Layer 13 of a small transformer language model trained on English Wikipedia (16 layers, counted from 0, width 96). Numbers have three digits each and are written without spaces.
In attention head 0, each number of a token's query or key is one row of weights dot the token's vector x. A token spreads its attention over itself and the tokens before it by the softmax of 0.177 times query dot key.
The model reads these tokens: " also" " ob" "tain" " adv" "anc" "ed" " deg" "re" "es" " or" " professional" " c" "ert" "ification" "s." " The" "ir" " services" " can" " include" " adv" "ising" " cl" "ient" "s" " on" " fin" "anc" "ial" " pl" "ann" "ing"

Query weights of the head. A number n stands for (n - 500) times 0.0007.
q0: 537704449654409605527359477428516638325612408380480313728608502487507350737568527421505208414403435809599340323565813395543225418516297512561303578489494706464661600464500558395356528522247198370540498665486452622713469432577475378320544583468785412462584458754504348340659565499647426792
q1: 427317466888485445409421621418438421604569439395355598589314556444300478603494450486633543409504507448321402517756520517422764192480398591575651552384318350645441488511293671547432713592360363437661476243617587382700611608496665626506446620481380340289380455666599664498586314572571632318
q2: 427468587620806619575644669537468532690629445457556428409497440712384650486584493384460440546778565599165444443497138522438603628437386449418541391449571517561741470320418563701444325506318576469505246482458353535579546370867359500585540439355509277465582571495643466527513429442552471618
q3: 782597611401556513557325182402687517503408537379681571483642349520589496402302518517506512284433390597641518431562648207751362638491465706476485561324477653416209499441546404413490314479544364377423550562637533458541436289521411500589641390693407629585515625430692337577580625309399557535
q4: 487633564572498412461529442422712367463538291815663595402431415534785509425392653383462441409234495576636536362418267465481521482649546565498574478521199373728662355514561613487582587616553496561604329411428389607618452489437678575353391605224468576504514662387404494590531479436535328460
q5: 479533812524396415337549313661538231539573668487599542585381612645843568307514650480223553555613557453728655647561589510560558575546363527608693517446446404670381401419290509635577643602362443150460360366243420599484460353129539552601573665466382578760546432505198385427424683147371480612
q6: 519431489434563633476655677457570670216634323686486237203774606377252368511535581473528438499390333508434668517565431644533380714482380509537731739349332515285795582533407470288766615558660692552350284569626674704666611195651681558465418527171454310711469362445533449714584784647527417459
q7: 498366661278570629459550415620265435573450570399402860272743421449738492678447655545322686355473607444410415627629710370665689405416462517385650556670466546235403378586453811530493567465583400604629549306839468447201333460485486573417474530319638582473603492459597437349316419485445486642
q8: 588649507583378348699473418572795337410460625497463429148624478324528458445749453496816525739328535647546359188511474468543494413445302396541462617254575742374456465465572603623485342455566404560445574305416617482588321544197517473603777511473405436593360598430581516541488647631564255307
q9: 679655577413593423556417465399673354407311671364609447358316409439405424504577687563617480513332554406507513399533593564651496596400728529494657286628431587534638335532371292558620529530439433553572519360413596425343334478437666653524296592475474725545334226271510403494392492569588489479
q10: 382456498577742538383316595793467480425594510584501372421329382544313354524345503710531422229538568419447421418339510540425726350559551371786674413560692639531429506538322381482361614621465344496502774620596498473450414535594628472519625428434646457568411548608337636613499378320603528411
q11: 411390486610514455447515574583505462510738348473478233391694486522600441555464313573519609656563605625374249438506451548382565667588500511430420570413434559516558550470468461525445633479225242400475507566575479612634592568860347611501438295336584500459468539614602530430642486490520489476
q12: 543261586537134432394421785473474691652594445722430386480434495456575610357510365503700480497568551384562517462454653768325389485690592839436451501534713370578559446244452422456331523453425490480548509417314414732524547602430427721550482535631614564394424523347483410493570523499568551361
q13: 638591486471746358631541447477555660552257529606621448249693294727701682345445431512503591510375530426476586414649457130529397509458312452577459427517389471413400671270265622653613571351728605400378538723334692364595572363523536412565493494518469713434383248411573507536424459723644278400
q14: 325659410727509400360373546308348310819515593563343597577453777356445523602596652606469570434483329268553248620389572338584295554391546625588343559384459527329485465431488795612356552463392406514301435593327440701566315531408528417468611351421485464421668624671308461486476490248667579552
q15: 660532345469593714680624502553574810341515461496161415581544534365441440518454516483577508470571320476625505369728359543667514621592523286398572539330460392653447493753359439448256500454419476431233494565248636735531505369609557600512826978740533417306386690557430347432410487335627113717
q16: 613544259615487596510587684310369822347635422606514549400489480472228552360650480499613649363660444516440515509413323620529414675476519569392286508419526560590559593405550392512654398462223582546507795545202214451649421522698564564496468516408360326617632496582640278562560400669603431563
q17: 535525514558635415519452545660614696353563442507344449324673410415652673425373420623304275814670425433399517481345510611687513306760590562321437589415401507470540467453572298417830633499512327340404650473485520483730284531827516713476646576733401597440440467543295524441558376414396453579
q18: 388232286473718799344277452633702416484218441553620476549563399416757444573554385562590516618368599478534438574371451752418680514306430521627579292498457489504423582359515346632737522251431478630452598521599648376431485543544489593352507474470492231683529435610506499565853573628504444276
q19: 295376505536554577432371494368618419521688627535730476513533527432418495603490462657420628601474478186262543535322912282415603520218397617351488388617606344358501466608420369314557634564341520622776459570458569526429444488448595518502301553680542449581406623447393593458654481612362423420
q20: 404651380408409388439574570392650394482392516471720465544462434371612277425610706438521486396396711745394751715610462454488416417607403297583381438710633461550561604321491575427477557560395424479464602614426459251599396431541281678727647561736640628676540484204526520250461351663672514488
q21: 520695623581418564634589613533552635636645387639551483246432368346552397371572320375659318564583548533387547458230393629578470458386453537590580493232446313567609724631448405356481510483552582622557430447625769156519481497448568488359436519475559395406469537434325700529367515382469629639
q22: 306537427516385532450306602453549542555529574485637571524282608582225516402342653409458450662582469527511556290401894634330518635586494372537503447642525593432351570401478656404553417453803394480606680619342967270326509319589590692316566286498596408416558336463663545478360506562402255511
q23: 490407464518560495586451615376669423641422540340566563585442429416719453508196360534402715673554425392286490766531506595213577552509567529701491354552513616198478721570540551274666430584291575634515642341478538585542594360415369475330489632466600602511418598470614745133456473279597570431
q24: 602793453537586443578461418784608367465716555447733480480481632463501416465611499627453445464693486672587347495662409429560479321545609590492376480479513503569339554489568716585507513478435637448554513483825427367140566509450395519395456394277552375468671688369614227217313670484499441412
q25: 413501350408709605713361526412294726510572596265521352472547424330460354552382610504457518506502536594574619673771297493441736399454554454630380412658476583561356514579375493333528588517411364518350383238475594563641605578690557587479455324839538557306698540888321348451519591379622445412
q26: 590554327476707811498553580290572788516554510508533478473612417450501667515467540280697177484529403564535424523474418689531627379504507635547507543364262395465446496342307271541432585489462486543271237670477758606474560443517563434504453414498312389610344739532567330731372378698435454435
q27: 566523332444551389445621339276440341440638634614593383595568478468569441521536362402490582494537431479536538740425289545439406774525590436408764597405569650331619407538579603576687428621570364685494466314529605580568529388502357308504509409577376477483398745615375415583654517599371224506
q28: 247498356144677366696619503446552588397740203525538418398547342651385458326608338517725418598425537241457467969454183716498418426459712233226716355536436702548260384508517484496529337307901444428634453735713288325645354441557761737553577512610446349798505575262705314626642404708480363542
q29: 661379559529413684407585661519430774590357646571335252274239456559477533561550380610396337620618325551354332507301503464531440429279374475456727570785346589511493535566670800415459319476449505502501499464645593519501362427368514468869546328363463485370471549288232518702659591523616585463
q30: 434484643564574601527565440496673642346492685666542505395578461567630429348347623234439410493326363557568422540506339435586582735563492289442563409523536610566533443541434534595528718497710505174526553566486570642424423475456489482509552632471544615601581491413411199412594477703340640414
q31: 365408534380200536445462771552754605462656439376553592587518553453480588489454756673359250283363434452593439528505625508631216490571802260524755743685524608463730300541484523860473600481564482624530574500211613650771595287189729587483636574637381589533429284574363427635559379475490455586

Key weights of the head. A number n stands for (n - 500) times 0.00062.
k0: 389696490478303609335247577511487537533491542551407398689520410646805506530449583548234424432495531434824362234433765340579358580535331623446478387282601723477381465654427307576203477450530250368317493840441607653686555248532536382455564729591410485416225689772628343456371371396751501792
k1: 590397659612566629175432474284604482673761517365442389522582720300309478588360479594583387558390539665365546389423459522745703316324547688682745641500275277411493487568323359654227517577281374356468597611608496372722682531429509697198534556612607557286700378535743773499654313479425363487
k2: 387487693565403549463672633802332255521672521412422421170463712531362446551351295517304513482631654677404535430585473561401454577582365399312434587454555360538665605619372608575288311477726756383622521467421271639388636136401584523777661639455648393406449357500553541717265469509432618553
k3: 702527402444700481814504378483614641437243337438670447521694326527718352471517515355457671720447441359526530495562563356583539821612544618619422258589496794482286396415433562548496539475563423241192514237127759453488505415643553227432535608529669484509397536450370454570375674286808544413
k4: 492370715362527440681487542503589327571514407621494403290484490410575412262309635427707576437300438282431590347451674833513593476654709530568737544370566485420418706492511338184522477553731481656487402339460428597726534642481636368442431516374683474471231723489473369395567681735615422503
k5: 667735826504690513515545480347424356670359597321449765542763334349672363357159728492333419557277556533489629766452254437309795586784214534555609657567503419370614555461209226365795602490414375415394316325361397627592322481850337749585476857422438682711482388130484438325286382603726544372
k6: 355214622539485570384348700704505779353327414406497462336493586422220411564590503459710518168475489273738430574740489472726349412551404477289777760302478539392363549525399495306303205445786483843498324599578685703524698100591644452360624209177372215571433450651231450831773804743374712597
k7: 623544424498651570594841560513555597485506331639862495597459729679406753710658421514382333614236629553502669478514397399534710442443422631419464520464512457354280192316499890284773607366277251410629413375521509279477298587521455743523579728207458383718640546394794257248465552406529306466
k8: 326618327456651405639671417419770356344260526617424705358604289408486219553793705643720605552331290439686516125487295562440403486806498322700574706366656613511533586536420620763297557443364349570297451427489492385606629479242478465796925507460414629587252490370651429567531753504464422327
k9: 642396576495377487464672715315576453248378301351246412612520469277410476737550711607729630476277585336277501304621360783599769477468543587541452414497290406481435368356445500438666469355531228539477505471577795597648413452524562462689559297629388606450300622282748556636368545468554462436
k10: 430281497523437556419355592420398474457730436291390295650406448560498692376560578792393403561511749619331545409472555529486432292847451308632571501556668568714627521416727661628601466558529525362328517415697469408586332364661318354478520515460696544327629398378412604554627352351670540321
k11: 312320446646372723322564522771597466684792792445485437291354655567512557620507278586364549519601574596689568427586590544490578479481517500404390786258457311535494575605545384700348316506606497443268456563493495563613347284485467436690391534514578592454274444476408411505499620627536538651
k12: 571242584627520498527490373606293464762663613354507389407635458520677519430678314550731565572654374618444558457380490448290384586459564698411539450333366447412593555305457311619570642621334502617421359667472643558300435298185583446557506444594560631296445647506550647433634565693537176547
k13: 718446848554376342629520369422631614320379504522524425279516392318423760695395595467433475290425419423430393592767644379358495656639584596649534488476527359443493764431195613586330589263536608478519659439615640184316443419478659560604593341152657635535541223600654572330538720392515526504
k14: 425639496614449444582438498165650306759604641817423609715450510514552389503540634486293431394385530603491612362311485459613422503316480606538355582499683433474499425544259292856807427605227512296310184432261458652577227735440710740533715382292561520570578753530432257583418451641519566462
k15: 378347600485492468473516430514728698513543584085369404509473271548464334472321728335494351419556530300517323604667664295526242482673445316352503638449432882506457657793436456423286814663458268280365401609364596724375363270428481369494787879922571584594564579509404359418583544478407320651
k16: 592422619764476451270368420435649560568385623549276403431503441649391585241605365513537409482582437366397683561281645399462451532293340340333613422433471676560609738755597332558355307648795769611487434491619360807561584295286695480542540467574382440695526599353390635548376517515526745490
k17: 393409657723517661458534260735692473626524690516341626467704544617592527349574567472470609670847410399266549428542392636391398315675577385229805679389521542545401646689479365182332598464648336225394503450905611548330319477576427466361514476602683474402599387489410512358336538448629642621
k18: 343258400432478683419447647599567426473503488716756340556643455202641669447522383526521609595415539581532226721432663900259374414382342554625507563482445373617469583474479483334593364294418597546336363488615539383370553438564472597698167402302383348734595576401540640750681482579312308266
k19: 438244474423431890336559626188438507583538743702711487791656766220347543438537561395520394593643391416307416384445829682621335554410614630411402372625516182346463546459399656335517545554351604704401547576471461571568441503346357575588425508461632510420544635120339554503486173454572471713
k20: 433671252452358259530523142520217404592487488303191517525147582351487504385802586574546354567391496529593610598649598560422810468454406233548625461461670296492433463507469649501326511442427621608575693515462541339589648489565622365587417686682360449482296653508504777442474607389804210654
k21: 399499546459367559441583568603718472447266322687508427393473448376726248437445487253811520659761646757365645279469620535556351579424482323591499461396628530491592659605566566461609423480458384645533348535710756319443603503454417450338578507475696415527444233361274566753443556560431622759
k22: 439543334581518751540407623541459685255678352515630499486125866513552526558606622815328687558538168105497642601346537379431319632597341640347514524584425339432416847439339544547632710265564445627648503678372649172438543417506758434411367256577611548586454263514661343496476535446676357556
k23: 435550438552564491517564584661620397372818518548468310506345595205624531688352347421476408516608268411211449741484634517362780742406521465322453548362463403422531442423535421580611545413331325329671461604544418469438495660395543406380493538461438351393607651372561472487724680201626619321
k24: 635776157607524496490620461591524264359486366586833626613585454420666394423175534460573622472369627255464625580558465423539647554457466621512395403453525463588573582649632805730458524531424517495335629494568473572500264557528505561570588495473400505582182397619632359484405561675555243439
k25: 190477263747554381434541584434629600516749684413504408732381458735555502564344475313367547566724421434453676492621399524493599451480517532594568422678505366679158555735476569394535246500629311476414412536397316529709338302564606576398587628975369598413973452789477492624461636327655191438
k26: 300380398513601521395568678381515578442406415174686402239426475722540533554568575178747417289763535469519426738789601751571306551395686575480675442290514624594329591789464370452347523422525553402555574536653668485488696473352682544394649281236509554618744574420388344461419568729153437399
k27: 484665485447605576636283312460593496421672727365538569359451526431651308883445376502495615252449440696596469495363387736671362604363599504509567629211499368307303332685509513458447430547761275598552578373543384616554595537436668632720599520524357537747397748678219298653503641493191454477
k28: 475177193271416199636195444787512576293404456449522349465486709567729498411347381767877393521568495468611493804640757580422648349441549403453626419603602610264239407554544656558372373422969223551793555426636406465750605491256526657790420397484501213479399393172507306695541348848539378505
k29: 667507765331525435517617652500449456702633492517290376461383432626332419686590305419422326703802344520603330505352259500706283587129396448493869629535531776414375474551571782374472267199583692634463556702519508499165562383514627642315646453379788587275537642464453384508763630615524503258
k30: 458482624552567443678481505547323570243456553655550448462324428595817742315481841445382388631348471605550407655507454622625658465698336535407675549368344615421435613594395555469482572495788686492348311379291725474457452459634373499443481502348480557480570592495360393504413631672314679463
k31: 467642493337658763564132559529544589745454398260415788645710502452274640569528722840556486393514426506463490576680461372644666206345666326557568431157416620435567351587402397365550823327380552949641372448393603558570611352375523376438435574639482561135465770751625405526171451491581281327

The vector x that enters this layer's attention at each token. A number n stands for (n - 500) times 0.013.
0 " also": 605460496454582546548411452658377268425540632458390493433436513600427427711530639654535427578596466527460411434454321341526555472546360398514656536717601553358498420469578610596506563474690579411535397276551444481417467472411368521735627411557544451490454289476525496642476485545429476466
1 " ob": 383524533474549405532344451679418353366553517294464383524422672498384469616456471453569397519563490376370555506292326587650617705477472563419593627478705497375526468507508502531527718618678645581523536461553476439486495415437508403601695453574580451517704417323378352476484631447543346480
2 "tain": 578561514426547285474476501640431261579527613330394606407433609577435450693494507584615609507594525515548599532358498426509527657566507430453596512682663501389502625520447502511314476438397643382616505399512429374597346320370473411588704312580451421578702305502393359477577534542477442582
3 " adv": 507555513511647349434438395675426457435507461528426586365551509516330361540421523523469383434680525444415622515406462590607645801545413457434549649457663502435526493457502464554282601707552599467581429402570580369576547448317533477594617410626523298721579491392369381456629648319435346437
4 "anc": 533546608507718405475366537522486482612434547430491449440397476541371313437598570658575503522604572429565667406399427469473644719434435438425565538455524578498532557593446530410450587437484572242684539267497436393531312469440751442652618526622486216473675477480341439620570594439363353520
5 "ed": 486390462398591303549434533630505214478481579509571465401463587553628487610576605661519595512633550464562607490449533350529587602433506575447592549540578459341488587550651419570363385266494489481561526264567580408609269536380441507495522356685432418493685389458438508340495693337567457569
6 " deg": 441409605592601454508557455548433424405630621639436537404314636507500434589553484461510459456596439329596620392405445542508638547503465573450511654402665692479504332519485487428497638402521500501541546326571459173665701512449563471616745381607506227464627520362403402437482604445369406455
7 "re": 550330444650607507604361438615423468540572657395509594458485536467496386447566399604534569507518732404507618433378409568431634611518389438391576458473575712482445632690512492559248443426468404490569592318565478346642310511385683438462602353501525371584667455411318206475464620556499598628
8 "es": 547354621574531345578385480560386197541504750350428620464499573504500453529515529602579549448608591408595640563371444404564440607609336597482539473504540656587384486552651418605385318460443472493616578305551540402470328623397568571429564400642543402408674461370369414486512678432507458556
9 " or": 494424478551513322659418583572342099427496486456347482387373498532552622596587636526568601537510533406567539469419552390498555504423533586497512324423674552470419469641403564569450538554480494445524548339556529457441554612446496443554628358690492432612675540385447540318560696456512355658
10 " professional": 556425444559593378503244525523452234592517676522433588326477600483592452680506518508595476475572435449565477461480519440460587552552610427326482564514569492418519332391402539446324522592593580515631615309585427281578483584408343366594599416745428581552598446466473363514556616320585546626
11 " c": 461458592693632427635421428664402387481563543518412518378426577520525423516647575493539625458481548391576496429534507493437558642479533466503557447393560553398631501480530375538348505458457483569511375354593374178606453490357518257493626361760644599527603657504518572675492503382381276510
12 "ert": 565489513535454450537396548533462405569676689282437560313399587460481382499631432481451471677405569240522554395457345502551539728620540380544484520323707734488544490519381357495526593500493490322724503432680515481541407575386520441554527347629420509545640519441423310629449613371509489566
13 "ification": 454392505563580428527388596609341243379563710392445763360409626576613430610597399543471539414533449448770626360456485517564607576524562563431508444575595654393498464530499484439453412598474485460581433316472519433574334517321604585517661241626587489592569437430391428459441607358454483555
14 "s.": 557499420479547494615427495525387198544511584354567535521321599704549455572462598677421651476594442343513452509412391414522570529402311414440541507642706723313353438519649462478532427511660505483565599382563511348577518518353434396600613417429641529493577424397577660528425592523408443500
15 " The": 595491479499525425673380496559449223423633559568526391358429510572560522934492503535523489547380557428570480489426379430299643505366471494463576376645631554496491495420479496640460585407496510469629559368482577359529504527461449366597608474643434475517563391439506486408544690484439473405
16 "ir": 639353377541488382595385417569505345557503719514509594349486627399481469809563416714661580540400574403595500517513382447452516643416429403425477286459698487407397388423497560435401633411542435475639470431587302344509508582511468443632644514575512484621654463473473506556513606389484432404
17 " services": 438397583527484475442379441520410231360476607446490617340507522638389440586596666515529687472548612561822512607382401487609686538463390550494373459614599569514481423404593505542382493449453606480669502291512385334502457626390547589551557413703522373465518471447379413571529666550414406383
18 " can": 415432452583566393535416425629455144559458406443433651452384500432470591597563657672561548462587589482589567503555387462426633509378370485442498410625548460548528440542514555388539505370547503405528437400555542468535558789480480305574599300557412362637593548425447342588543751479502388654
19 " include": 570404472546538424531305478628393022543478581589404602472474453571473385735509544591568585503541533501588474592363477365427507542509474544430616482603606565413460489460503535576506522371599555346491508418605517376536490621509339433607613395647495461653536387429513422405505619468447394563
20 " adv": 523547454558581334374443356647412456444564444621412574332581489507389308472404521495512408507717506433385591527398444656618621755540418479428489597411692564430561475457461444583285584642539611521603413428581580386664509436317495495592580416654560319694572539379389401475616632324423405494
21 "ising": 576508438462612327579285618533449115592461581472494472306462529583558518621497597595540583413607572480512559509329463320500551693476554498464588557608569473308448600502560503550518444352436657526547487381614429515588303423461447485575609405706496414549658467500427401355558588408483415551
22 " cl": 532518398610675353531391383537506340558556431511446459458473563667367527543569495462484467471579491283518483273505446543758559638422557432485544471315566578455525515491533477412535584487605609443650407342524433313562499588457410447602645358791629386587463556417400540568489657274526509452
23 "ient": 551594511490468343534420668651477307537687601321490573400474645498545347678511476474578595510604560525634562382331413484567644518486601436521571446489628579426629507535469413349410498234502645526640447317479499444600238592427430451547655338569407410598691403427414339622447540342459481547
24 "s": 511438596670489351572499492528318185436541646324446582447390541516553432641515439603543614367575539457749606509325425424645594563544476664435440475489573579434556468518658416518312358412584562487619495296497578432492354602308528620442594552611627353561555561555359385475465570406507463493
25 " on": 409485471541558209512332487616370154567563395555507512438478483512535398775526575511514558504519601528512501529403474318506571522483597563303507480562595537410517424473543553617535511478520608459467581439611533394613388643439385455588591490715557468381586408424408427337545668552466403597
26 " fin": 452590530542571395421292360651390428576580540510468439309633418455451456546559574541624564551744423391521449504306456503523597598427545448431487574448577537352632470354475426469323574589563709416578576384614444340657455527272500391598659458713510495470352576471465424493561634296484500669
27 "anc": 480532580608614373411480525466511420700510545379517523427520475502427385424574522596624528617627527540614603461472482499606604809475503487429492473460500565528535505450350462404440608309510488414663437396487314292552358354364617443581613582632652139432570535487482511674443509298359443675
28 "ial": 532424490606573311576326573668383159528562566484559513286642530539586503693498576517606554506524557548621555437315543396455578493424557481375512632573541464397523408524479452461457453451559500513649439344491489470694315510408378498479655347696438443484582518471407448532435673304462529637
29 " pl": 449562556642592427506514307672366360440573401416548566451422515602477574490559594481631643466491482327565610471401497509587646462416517478555582545331500723357543523536472443385433557543435494526613390508567389488574553530417420375563722302746639393411444469245483453621507612287360474611
30 "ann": 506659482549639288484427572597529567653676604433532707462186406553456431503416429500477674479532557473543452463507478446590678550490509396539513384463486608420606610463463389439283565389414510408691454454541405523512263564415649459656662437512496286561509463392289483605570696389341546535
31 "ing": 447529698550528197558318647551388237484593606341529631430469530603541491626493470516468613353649556588710523451403556348583654559488601587436494550435492507438581489510700425481449412276522527568567436402576423460536389594320489563494668390599600429502518533426332483395423584381532373542

Token 11 " c".
To which token does it give the most attention? 0 " also"

Token 14 "s.".
Which token does it look at most, and with what share of its attention? 0 " also", with about 70%

Token 25 " on".
Which two tokens does it look at most, in order? 16 "ir", 15 " The"

Token 16 "ir".
To which token does it give the most attention? 16 "ir"

Token 5 "ed".
Which two tokens does it look at most, in order? 0 " also", 5 "ed"

Token 20 " adv".
Which two tokens does it look at most, in order? 0 " also", 7 "re"

Token 21 "ising".
To which token does it give the most attention? 16 "ir"

Token 24 "s".
Which token does it look at most, and with what share of its attention? 19 " include", with about 30%

Token 18 " can".
Which token does it look at most, and with what share of its attention? 17 " services", with about 30%